Layer 8 of a small transformer language model trained on English Wikipedia (12 layers, counted from 0, width 64).
A neuron's activation on a vector x is GELU(weights . x), where the dot is the dot product.

Input weights of the MLP neurons that the questions are about. A number n stands for (n - 500) times 0.00097.
n1: 454,736,414,598,729,374,526,430,560,451,433,430,364,419,521,434,366,514,791,475,382,758,622,648,586,405,527,350,569,674,624,349,618,486,778,487,415,349,403,405,683,499,537,608,677,489,430,592,181,660,491,492,308,599,578,426,561,476,325,454,278,270,490,710
n5: 775,324,619,354,570,366,453,694,723,732,534,418,499,498,422,788,529,384,509,615,323,471,629,540,400,959,483,436,539,508,319,562,452,490,541,609,583,542,339,274,407,606,404,358,391,357,521,513,308,400,511,553,430,833,617,471,647,442,389,692,412,405,424,455
n16: 558,516,334,462,552,537,489,413,426,382,647,562,292,607,516,534,368,549,343,518,555,304,321,828,563,646,585,415,380,464,688,109,427,493,714,577,335,485,700,628,558,522,415,439,632,559,680,517,517,485,636,502,446,486,542,260,509,409,668,338,648,451,514,447
n19: 546,333,620,500,645,576,277,340,459,692,499,576,440,386,576,691,302,563,318,598,486,718,550,530,420,504,679,292,333,517,589,545,435,728,616,543,376,362,545,456,571,691,519,469,356,475,453,297,533,516,443,684,700,330,794,452,424,538,632,404,506,522,395,556
n29: 450,456,732,439,690,408,445,598,469,423,383,330,700,554,518,696,441,558,624,579,578,529,340,407,562,514,343,360,400,538,612,690,178,563,666,603,631,459,457,599,553,804,586,380,461,582,577,332,429,642,185,572,568,499,599,113,384,585,392,713,566,321,466,350
n32: 691,629,675,356,558,606,834,512,498,152,588,491,495,764,367,494,267,355,564,516,646,632,398,600,398,679,551,665,559,758,492,334,199,265,270,785,168,506,568,464,261,584,575,561,375,321,761,618,835,325,288,514,454,552,635,485,478,484,558,628,577,651,311,229
n34: 513,495,685,454,485,214,588,541,403,475,808,482,430,422,497,473,507,505,585,508,540,379,570,500,139,450,499,436,687,430,806,540,352,482,491,446,464,565,608,290,325,727,614,499,344,425,612,411,531,688,594,834,596,674,642,416,501,439,619,586,564,599,403,251
n48: 545,476,718,487,515,514,474,502,543,557,202,640,351,568,508,428,366,489,439,591,444,665,616,505,477,644,555,619,389,530,387,379,553,502,457,752,492,540,570,261,477,428,244,442,524,613,694,650,487,297,495,506,581,508,794,360,614,662,534,512,631,369,483,281
n56: 393,524,571,400,744,524,666,458,452,503,508,396,493,474,382,601,475,502,375,489,380,614,320,475,578,435,544,575,519,546,548,102,401,309,525,521,822,419,557,475,831,554,494,582,654,269,561,584,633,621,428,773,472,534,814,472,506,259,436,615,538,409,456,584
n89: 434,346,470,611,451,491,593,433,664,655,424,672,523,418,311,668,527,752,418,335,676,436,206,535,472,638,298,396,328,744,667,308,376,538,463,450,639,618,514,532,690,630,549,233,696,560,475,826,493,632,294,393,334,444,395,393,390,588,692,496,140,523,437,457
n98: 399,687,543,382,593,606,418,525,593,677,494,329,492,370,295,537,640,719,378,252,804,628,358,751,262,690,365,295,695,397,701,234,354,261,738,567,345,580,392,371,687,464,271,281,572,314,446,519,460,542,623,587,474,797,720,364,527,377,647,369,569,421,434,547
n103: 420,291,477,696,492,486,532,579,586,487,390,76,446,277,659,554,474,457,433,299,601,382,663,572,284,804,656,464,470,634,595,491,465,627,476,703,501,408,742,456,452,822,502,205,496,404,303,568,540,523,488,586,547,504,410,391,541,644,691,601,351,523,328,253
n112: 472,684,509,602,449,565,626,490,526,387,374,307,454,641,503,597,668,571,348,375,663,486,472,651,602,716,589,438,361,464,480,331,476,418,593,425,473,441,567,501,242,587,544,323,551,493,857,603,587,647,408,551,516,608,422,202,452,321,273,465,343,448,537,504
n132: 617,721,608,405,445,315,555,430,419,423,548,658,398,457,593,346,584,395,645,594,587,678,430,511,563,537,528,542,358,553,477,193,470,463,536,449,456,452,467,476,298,599,523,647,717,99,751,357,318,534,638,858,302,628,569,493,602,523,502,370,743,386,496,353
n135: 555,502,379,487,598,599,568,435,500,338,666,463,596,423,537,579,559,499,474,547,438,541,426,635,632,570,533,683,476,365,413,339,501,824,220,690,343,694,579,403,435,834,505,438,594,487,688,534,432,355,340,361,446,456,582,362,510,588,309,223,575,399,479,452
n136: 489,632,705,593,590,332,770,480,437,550,484,489,440,383,568,511,366,502,374,456,439,635,569,529,548,575,554,508,414,526,353,528,497,430,579,709,405,475,327,570,608,524,387,497,490,475,478,499,507,574,596,506,539,596,432,497,196,491,536,328,754,483,544,441
n138: 564,701,355,298,421,208,493,394,479,438,622,440,575,409,615,615,551,403,688,563,576,507,557,692,551,613,738,539,365,516,350,550,175,555,781,656,486,468,685,472,555,859,533,394,371,461,353,470,541,629,458,465,502,570,421,297,487,426,769,448,448,326,396,415
n145: 697,491,656,543,442,451,418,357,627,472,351,462,586,683,679,701,396,512,293,965,573,410,219,438,718,480,522,310,276,663,382,505,409,449,612,726,507,472,373,460,565,610,519,193,387,522,565,920,220,267,611,367,497,407,671,510,831,445,351,391,404,303,377,115
n171: 551,426,638,348,570,421,460,403,532,533,374,381,558,607,511,518,501,611,237,682,483,443,680,560,505,660,271,204,296,474,653,342,716,363,466,632,544,280,592,639,291,542,481,682,586,476,520,468,221,610,705,338,589,391,565,330,624,678,506,381,501,422,385,531
n172: 457,585,458,358,766,285,570,211,594,419,443,302,487,448,750,915,565,706,515,443,516,104,377,632,208,482,305,361,520,399,485,570,331,384,322,722,835,408,707,341,385,582,467,737,752,396,570,593,492,465,512,393,398,505,934,556,550,525,385,563,417,341,508,462
n182: 593,639,472,405,682,202,722,440,416,391,626,408,595,730,936,686,349,575,431,761,728,319,616,564,724,314,576,351,241,427,451,378,394,568,685,382,569,408,402,579,456,513,497,346,826,454,610,250,522,462,476,471,427,589,587,535,628,422,409,652,649,510,331,405
n184: 563,639,530,545,531,468,553,547,606,630,410,514,601,717,425,421,581,441,450,599,476,501,557,393,656,754,475,446,518,684,448,481,568,231,466,537,198,461,461,432,358,425,512,447,562,547,601,564,609,742,264,520,451,472,437,566,515,682,353,550,366,256,460,510
n186: 575,497,406,583,382,574,438,638,521,696,425,615,435,540,675,635,370,513,182,341,352,480,360,471,344,331,436,430,379,597,281,412,572,229,500,622,431,395,887,370,596,559,674,659,563,406,512,742,508,712,559,501,703,625,634,349,686,480,709,350,471,353,417,327
n200: 623,692,612,354,737,555,685,404,478,640,637,667,655,731,362,398,217,661,256,582,280,854,465,437,388,685,641,496,592,534,532,481,246,574,249,450,340,342,390,366,627,455,498,381,608,663,483,777,536,395,485,696,507,522,412,631,605,496,221,445,515,489,275,551
n201: 551,484,437,690,780,261,383,492,570,435,655,57,741,440,513,300,399,180,271,581,781,536,757,475,360,460,304,374,638,551,619,351,525,314,581,516,406,224,437,556,672,618,521,702,341,398,690,659,495,497,449,563,536,587,520,541,651,428,384,719,692,442,321,419
n218: 809,559,575,350,374,404,323,211,704,562,565,647,479,635,762,404,581,458,357,393,345,598,336,637,593,481,443,338,343,350,373,533,569,411,522,633,316,461,473,495,618,426,687,250,621,466,473,550,68,505,397,565,474,501,465,544,613,440,716,469,565,535,433,352
n228: 454,312,408,432,719,491,528,274,562,627,549,584,424,408,712,667,366,433,716,747,387,440,349,616,605,477,417,626,239,429,569,592,492,397,273,502,526,207,684,461,536,758,600,570,463,378,618,711,182,506,618,523,893,674,638,540,610,419,434,508,315,45,375,231
n231: 578,779,485,613,465,420,496,487,526,426,807,370,481,315,399,450,430,423,457,419,408,607,342,816,501,449,479,434,491,516,546,342,447,424,631,493,573,480,439,586,399,804,500,431,379,730,450,429,441,343,349,555,453,432,398,417,606,517,497,485,455,659,395,621
n241: 382,263,695,639,667,304,556,548,656,523,365,411,730,417,565,490,639,330,305,416,685,397,227,624,761,165,209,590,419,817,700,216,491,507,342,635,468,606,440,587,741,478,585,397,541,367,593,703,414,434,249,359,468,638,437,411,497,520,610,760,381,560,320,666
n247: 447,614,301,427,276,390,727,498,492,475,570,644,520,642,487,389,403,423,662,278,462,548,353,465,449,683,459,744,528,715,482,280,592,417,468,561,397,495,530,530,552,623,492,622,472,579,803,732,534,727,383,738,477,393,614,360,482,210,617,430,369,227,410,513
n248: 565,595,479,487,592,285,450,373,536,572,248,650,331,577,554,973,362,584,573,532,430,604,508,562,743,389,486,396,348,527,147,408,531,451,375,701,543,267,632,460,381,702,383,353,242,403,694,717,381,326,614,672,428,453,587,341,656,557,609,781,534,261,476,417
n249: 652,526,554,272,532,741,609,270,614,458,450,320,415,604,751,492,644,343,553,473,706,627,686,467,489,499,461,529,363,460,520,518,427,396,401,551,303,286,798,615,385,648,427,307,427,499,592,269,361,454,457,607,347,408,520,444,428,600,340,480,709,415,482,441

Each question shows a token from some text and the vector x that enters the MLP there. A number n stands for (n - 500) times 0.012.

"re": 492,419,462,556,398,495,476,431,382,463,516,606,486,552,590,518,557,662,388,648,469,525,514,661,358,681,530,482,564,420,439,549,534,513,403,294,426,520,367,701,498,441,597,619,555,508,485,413,490,585,571,602,625,294,380,483,330,579,548,406,489,371,589,487
The three highest activations, in order: n171, n19, n16

" 19": 606,488,402,559,562,482,488,591,433,611,521,472,373,524,373,457,456,407,464,613,347,370,439,379,573,616,620,533,595,441,433,566,673,425,497,518,501,426,410,513,439,429,540,666,562,577,383,647,605,483,460,515,482,539,300,645,311,514,515,439,591,476,735,496
Which neuron lights up most? n184

"b": 410,563,551,557,573,457,458,445,268,410,460,440,580,351,561,354,472,475,360,493,531,464,526,544,462,565,635,461,690,349,468,402,590,489,541,425,616,719,483,714,588,495,551,530,483,316,437,506,456,532,477,424,626,429,590,558,328,507,478,579,655,551,559,509
Which neuron fires most, and how strongly? n201, at about 1.8

"op": 463,534,359,541,398,476,648,467,175,562,421,619,455,467,566,205,442,455,501,574,593,412,581,548,479,582,564,515,519,532,581,536,569,404,408,513,536,618,463,635,494,435,595,540,503,456,497,452,561,561,487,419,596,400,374,668,423,476,633,416,499,407,647,538
Which neuron fires most, and how strongly? n247, at about 1.3

"s": 483,273,561,546,524,505,593,358,321,570,423,451,537,510,574,550,595,441,617,792,412,513,627,572,567,523,414,483,507,311,472,426,458,479,346,547,545,489,545,677,484,334,580,618,376,409,392,506,549,427,575,445,589,548,459,528,344,503,589,460,388,578,661,457
The three highest activations, in order: n228, n171, n136

"pe": 493,390,547,573,516,527,481,456,363,481,306,676,625,403,622,383,577,471,541,690,428,476,593,589,399,471,446,438,602,411,428,603,652,456,343,481,460,491,560,673,387,496,504,582,543,476,528,563,355,566,556,459,575,558,303,492,364,512,577,487,400,409,730,425
Which neuron lights up most? n228

"f": 511,479,391,561,545,625,524,360,264,583,463,577,585,399,405,421,625,422,355,465,496,518,543,564,427,465,605,431,566,437,394,473,503,464,482,387,585,505,367,786,585,492,607,562,469,439,446,378,465,670,473,540,553,502,622,573,329,490,603,555,438,512,609,591
Which neuron lights up most? n56

"if": 664,349,522,617,573,524,602,400,341,476,483,518,489,408,500,398,530,497,589,652,506,497,549,542,365,615,325,498,665,372,485,460,600,330,384,328,489,561,520,523,590,441,445,545,469,486,411,399,578,629,508,382,609,501,550,504,327,510,687,517,391,646,648,506
Which neuron fires most, and how strongly? n34, at about 1

"ru": 391,427,543,551,546,453,445,541,315,575,270,692,452,563,522,528,566,471,505,630,442,413,587,592,415,542,433,531,622,357,378,551,662,501,240,554,512,524,560,535,375,475,367,442,469,486,504,537,426,567,596,557,679,353,416,607,345,629,529,473,574,586,609,437
The three highest activations, in order: n48, n248, n171

"ak": 436,445,525,636,551,537,533,371,204,469,471,624,521,405,538,415,469,573,417,438,538,322,600,524,545,389,595,453,367,412,491,380,640,418,554,393,579,615,488,735,477,525,542,568,576,516,451,464,606,600,469,482,579,475,428,408,330,527,515,554,584,508,661,556
Which neuron lights up most? n16

"l": 423,550,485,466,571,532,421,547,210,540,509,482,588,475,539,565,622,514,481,636,484,440,668,498,373,479,686,299,561,514,513,522,606,517,388,431,453,534,366,598,373,445,744,454,444,395,467,383,622,569,567,550,523,526,467,583,395,441,431,621,594,631,550,351
Which neuron fires most, and how strongly? n34, at about 2.4

"th": 567,515,512,475,522,569,462,517,301,444,495,503,489,463,499,559,540,353,512,547,464,470,668,526,600,580,833,501,510,528,561,521,420,501,366,432,497,405,441,646,589,462,583,531,255,505,446,342,416,451,548,501,579,483,473,571,223,625,512,554,499,402,652,584
The two highest activations, in order: n19, n249

"t": 485,391,497,634,718,460,558,491,256,463,387,490,513,368,396,421,519,662,374,548,524,417,555,486,459,456,665,527,433,385,446,548,551,480,613,439,683,582,435,683,546,489,671,554,483,414,494,499,446,641,509,494,505,511,503,480,332,441,503,484,395,454,697,522
Which neuron lights up most? n56

"et": 601,470,486,604,486,443,482,547,266,567,509,495,463,383,447,382,604,532,595,590,574,407,634,515,423,364,668,431,407,473,509,535,573,515,381,469,514,420,441,672,409,496,677,503,392,420,564,465,620,693,475,329,522,606,434,666,389,505,473,407,562,592,666,354
Which neuron fires most, and how strongly? n34, at about 1.3

"ated": 552,524,489,652,479,648,502,432,366,333,432,570,480,318,450,593,505,568,531,492,504,374,387,515,697,372,409,672,557,473,379,569,553,519,619,459,585,548,485,491,572,512,488,530,617,444,401,458,643,522,481,439,528,457,491,432,303,453,569,493,418,429,781,525
Which neuron lights up most? n89

"W": 591,337,651,624,468,567,457,482,398,642,474,509,566,423,341,464,521,469,516,573,555,351,439,422,409,499,547,542,517,511,430,534,543,416,346,498,417,559,405,722,491,402,637,449,486,460,444,543,556,582,464,334,558,592,416,657,284,523,496,555,526,516,654,681
Which neuron fires most, and how strongly? n241, at about 1.7

" b": 426,400,596,579,578,646,493,539,344,508,520,558,530,374,407,412,529,535,525,474,520,421,534,476,533,594,528,573,644,434,449,474,538,345,616,539,452,636,404,625,614,193,491,493,415,407,394,515,412,496,652,571,572,552,413,576,362,362,464,616,514,473,696,516
Which neuron lights up most? n98

" finish": 487,502,635,526,455,586,514,453,473,350,531,445,435,465,497,395,446,637,440,498,470,450,512,548,539,368,533,580,563,477,508,469,600,311,628,375,442,508,425,587,450,501,589,573,552,431,542,583,528,700,530,477,558,492,364,431,250,499,488,443,410,621,803,593
The three highest activations, in order: n112, n136, n1

"C": 418,430,556,611,386,624,528,603,423,605,479,589,487,499,377,601,516,332,519,629,450,351,540,507,569,492,465,393,507,502,603,524,671,496,374,534,492,431,386,720,523,254,575,391,400,340,436,634,557,495,513,335,629,554,571,548,365,482,528,597,518,470,593,543
Which neuron lights up most? n241

" Hu": 569,493,512,570,588,509,515,648,301,564,460,638,459,505,249,413,578,471,369,504,463,544,501,488,466,512,602,596,606,401,428,529,544,524,349,413,426,446,421,579,377,331,522,366,487,596,526,482,626,580,541,516,546,467,415,710,307,603,521,435,635,596,646,535
The two highest activations, in order: n200, n136

" a": 428,385,539,533,516,468,507,551,489,513,254,471,457,444,476,524,581,536,609,585,429,415,588,547,694,497,592,496,450,431,459,583,558,430,421,484,494,474,352,344,561,422,448,485,432,513,495,559,515,441,672,536,585,558,546,484,313,567,499,601,437,435,858,483
The three highest activations, in order: n248, n48, n228

"un": 565,670,480,657,419,536,446,612,203,451,456,538,522,432,428,485,436,374,517,532,450,486,417,487,547,374,671,562,411,567,457,589,582,438,514,505,720,503,414,545,566,431,384,502,539,531,582,489,534,373,596,496,615,367,459,484,316,642,523,380,504,717,556,538
The three highest activations, in order: n136, n231, n48

" ": 601,338,605,541,485,502,501,603,344,599,489,494,495,443,438,531,492,398,621,769,413,418,495,419,486,541,441,544,561,531,354,605,565,439,452,311,534,524,408,508,540,271,586,614,429,406,433,563,527,458,554,435,588,666,409,652,345,470,468,579,601,607,641,490
The two highest activations, in order: n5, n136

" was": 350,492,563,506,491,586,515,498,390,483,496,505,491,524,601,478,624,519,529,525,505,369,429,512,524,352,559,634,395,491,351,512,604,346,461,428,483,502,505,429,594,351,527,498,588,484,534,616,671,523,495,512,615,560,436,557,361,395,457,365,520,495,891,453
Which neuron lights up most? n186

"c": 439,487,438,538,387,755,617,416,425,613,492,485,474,388,580,535,429,361,352,349,494,408,541,510,582,473,695,437,498,353,530,498,689,560,456,494,596,526,471,584,465,398,456,625,559,541,379,658,486,555,572,445,701,476,475,643,341,638,502,350,468,397,562,369
Which neuron fires most, and how strongly? n186, at about 1.7

"le": 591,531,475,552,442,521,450,577,225,479,390,557,465,369,633,508,666,469,511,451,391,569,373,515,390,433,659,620,425,399,355,493,583,544,374,448,550,481,553,730,557,498,486,495,627,436,532,556,468,607,594,463,614,395,519,424,326,571,582,478,662,459,567,439
Which neuron fires most, and how strongly? n186, at about 1.9

"ed": 529,343,469,697,539,619,602,472,321,347,546,542,444,413,463,467,457,545,451,477,470,285,578,549,607,371,419,540,480,376,429,497,552,529,629,498,683,567,460,576,603,441,568,553,625,487,503,444,603,541,502,342,464,461,477,414,354,429,564,509,478,558,775,468
Which neuron lights up most? n16

"end": 490,436,496,646,595,470,614,368,324,374,630,529,488,466,494,338,539,579,427,475,523,348,737,589,489,500,580,508,451,430,453,473,600,554,602,408,569,595,418,655,584,405,599,458,463,437,491,402,426,529,485,417,598,351,405,623,341,389,414,578,544,597,653,581
The three highest activations, in order: n182, n136, n201

"d": 493,429,458,636,575,589,462,446,255,467,480,377,454,415,385,597,552,566,355,421,525,405,667,479,528,531,690,539,546,335,589,519,566,577,631,470,601,582,433,672,682,524,499,629,429,470,366,457,496,492,448,553,478,455,499,406,280,533,508,463,484,463,649,475
Which neuron lights up most? n19

"ough": 391,562,445,676,483,545,554,550,408,362,543,653,442,401,466,422,627,545,467,372,524,452,510,493,472,596,532,688,518,421,465,424,564,411,427,435,480,546,516,639,614,563,533,673,570,419,515,480,577,552,525,452,450,276,408,497,295,424,545,362,513,489,759,455
Which neuron lights up most? n247

"ack": 426,326,530,574,422,456,380,311,373,301,550,626,489,471,586,349,491,496,455,578,466,522,596,610,584,613,643,476,598,530,437,438,514,417,606,472,548,579,291,675,637,546,522,445,577,463,508,538,354,543,543,497,509,305,421,543,368,449,530,516,561,597,682,552
Which neuron lights up most? n218

" record": 401,515,517,539,472,542,506,445,406,331,499,485,472,450,541,299,575,462,505,532,493,493,641,589,589,429,571,527,691,552,471,463,572,379,641,378,423,620,355,691,539,536,564,510,564,480,483,559,522,605,457,489,516,525,318,498,307,370,462,455,403,519,777,552
The two highest activations, in order: n1, n112

" of": 349,579,444,640,483,573,526,414,415,454,476,572,493,475,407,463,483,517,456,528,488,443,530,509,538,506,416,384,575,344,439,614,434,530,545,446,572,519,544,422,564,434,534,630,562,408,521,464,710,593,558,342,619,382,558,563,292,524,512,483,480,396,860,517
Which neuron fires most, and how strongly? n172, at about 1.3

" several": 461,612,448,585,545,512,513,443,491,489,408,597,391,480,359,393,680,551,512,582,368,521,574,562,524,447,561,463,502,512,391,624,459,443,415,441,559,455,366,559,538,510,560,541,574,454,446,485,466,551,610,456,509,436,494,508,340,432,441,525,432,463,939,543
Which neuron lights up most? n1

"od": 496,507,462,703,428,399,459,442,212,461,423,597,504,459,486,416,558,615,381,460,507,400,467,624,459,536,568,497,434,416,569,500,617,523,450,456,679,584,589,677,499,508,561,506,438,412,396,358,599,513,508,485,509,479,490,388,331,479,596,469,592,511,705,600
Which neuron lights up most? n16

" h": 469,503,652,517,531,641,471,521,413,533,531,500,559,493,343,448,508,610,459,633,325,418,565,543,489,618,567,347,757,322,477,563,425,407,504,458,535,554,366,560,519,276,481,452,441,390,447,485,417,527,546,580,449,487,563,667,331,502,528,481,586,574,712,551
Which neuron lights up most? n98

"-": 642,476,515,535,460,515,538,533,370,542,276,604,524,440,521,484,624,428,577,687,444,435,696,434,489,628,427,425,545,378,410,501,534,461,488,440,466,618,507,418,490,370,402,578,395,486,388,379,447,577,481,448,518,628,500,624,334,528,636,564,542,614,751,412
Which neuron fires most, and how strongly? n5, at about 1.5

"ing": 581,387,526,557,549,504,543,512,274,434,425,521,469,460,540,379,509,334,538,602,486,463,596,502,736,692,635,542,578,482,393,556,479,382,408,535,449,467,499,591,451,500,592,509,383,563,468,419,600,569,504,407,555,382,460,641,359,469,566,475,467,391,785,403
The three highest activations, in order: n184, n136, n32

"pt": 538,495,563,505,584,639,552,509,324,478,330,390,593,426,589,430,583,485,694,388,512,458,608,603,429,435,593,500,423,431,338,531,685,684,519,486,588,560,438,614,529,596,601,436,333,382,413,474,494,496,444,485,440,357,329,387,370,484,577,546,557,588,651,489
Which neuron lights up most? n103

"n": 451,492,495,611,382,621,484,494,259,557,402,347,496,537,609,461,564,501,407,617,508,538,531,408,441,460,744,374,567,384,401,572,480,499,494,451,581,496,530,705,455,475,566,562,504,547,572,383,316,501,538,569,517,365,568,410,320,662,503,455,614,570,670,509
Which neuron fires most, and how strongly? n249, at about 1.7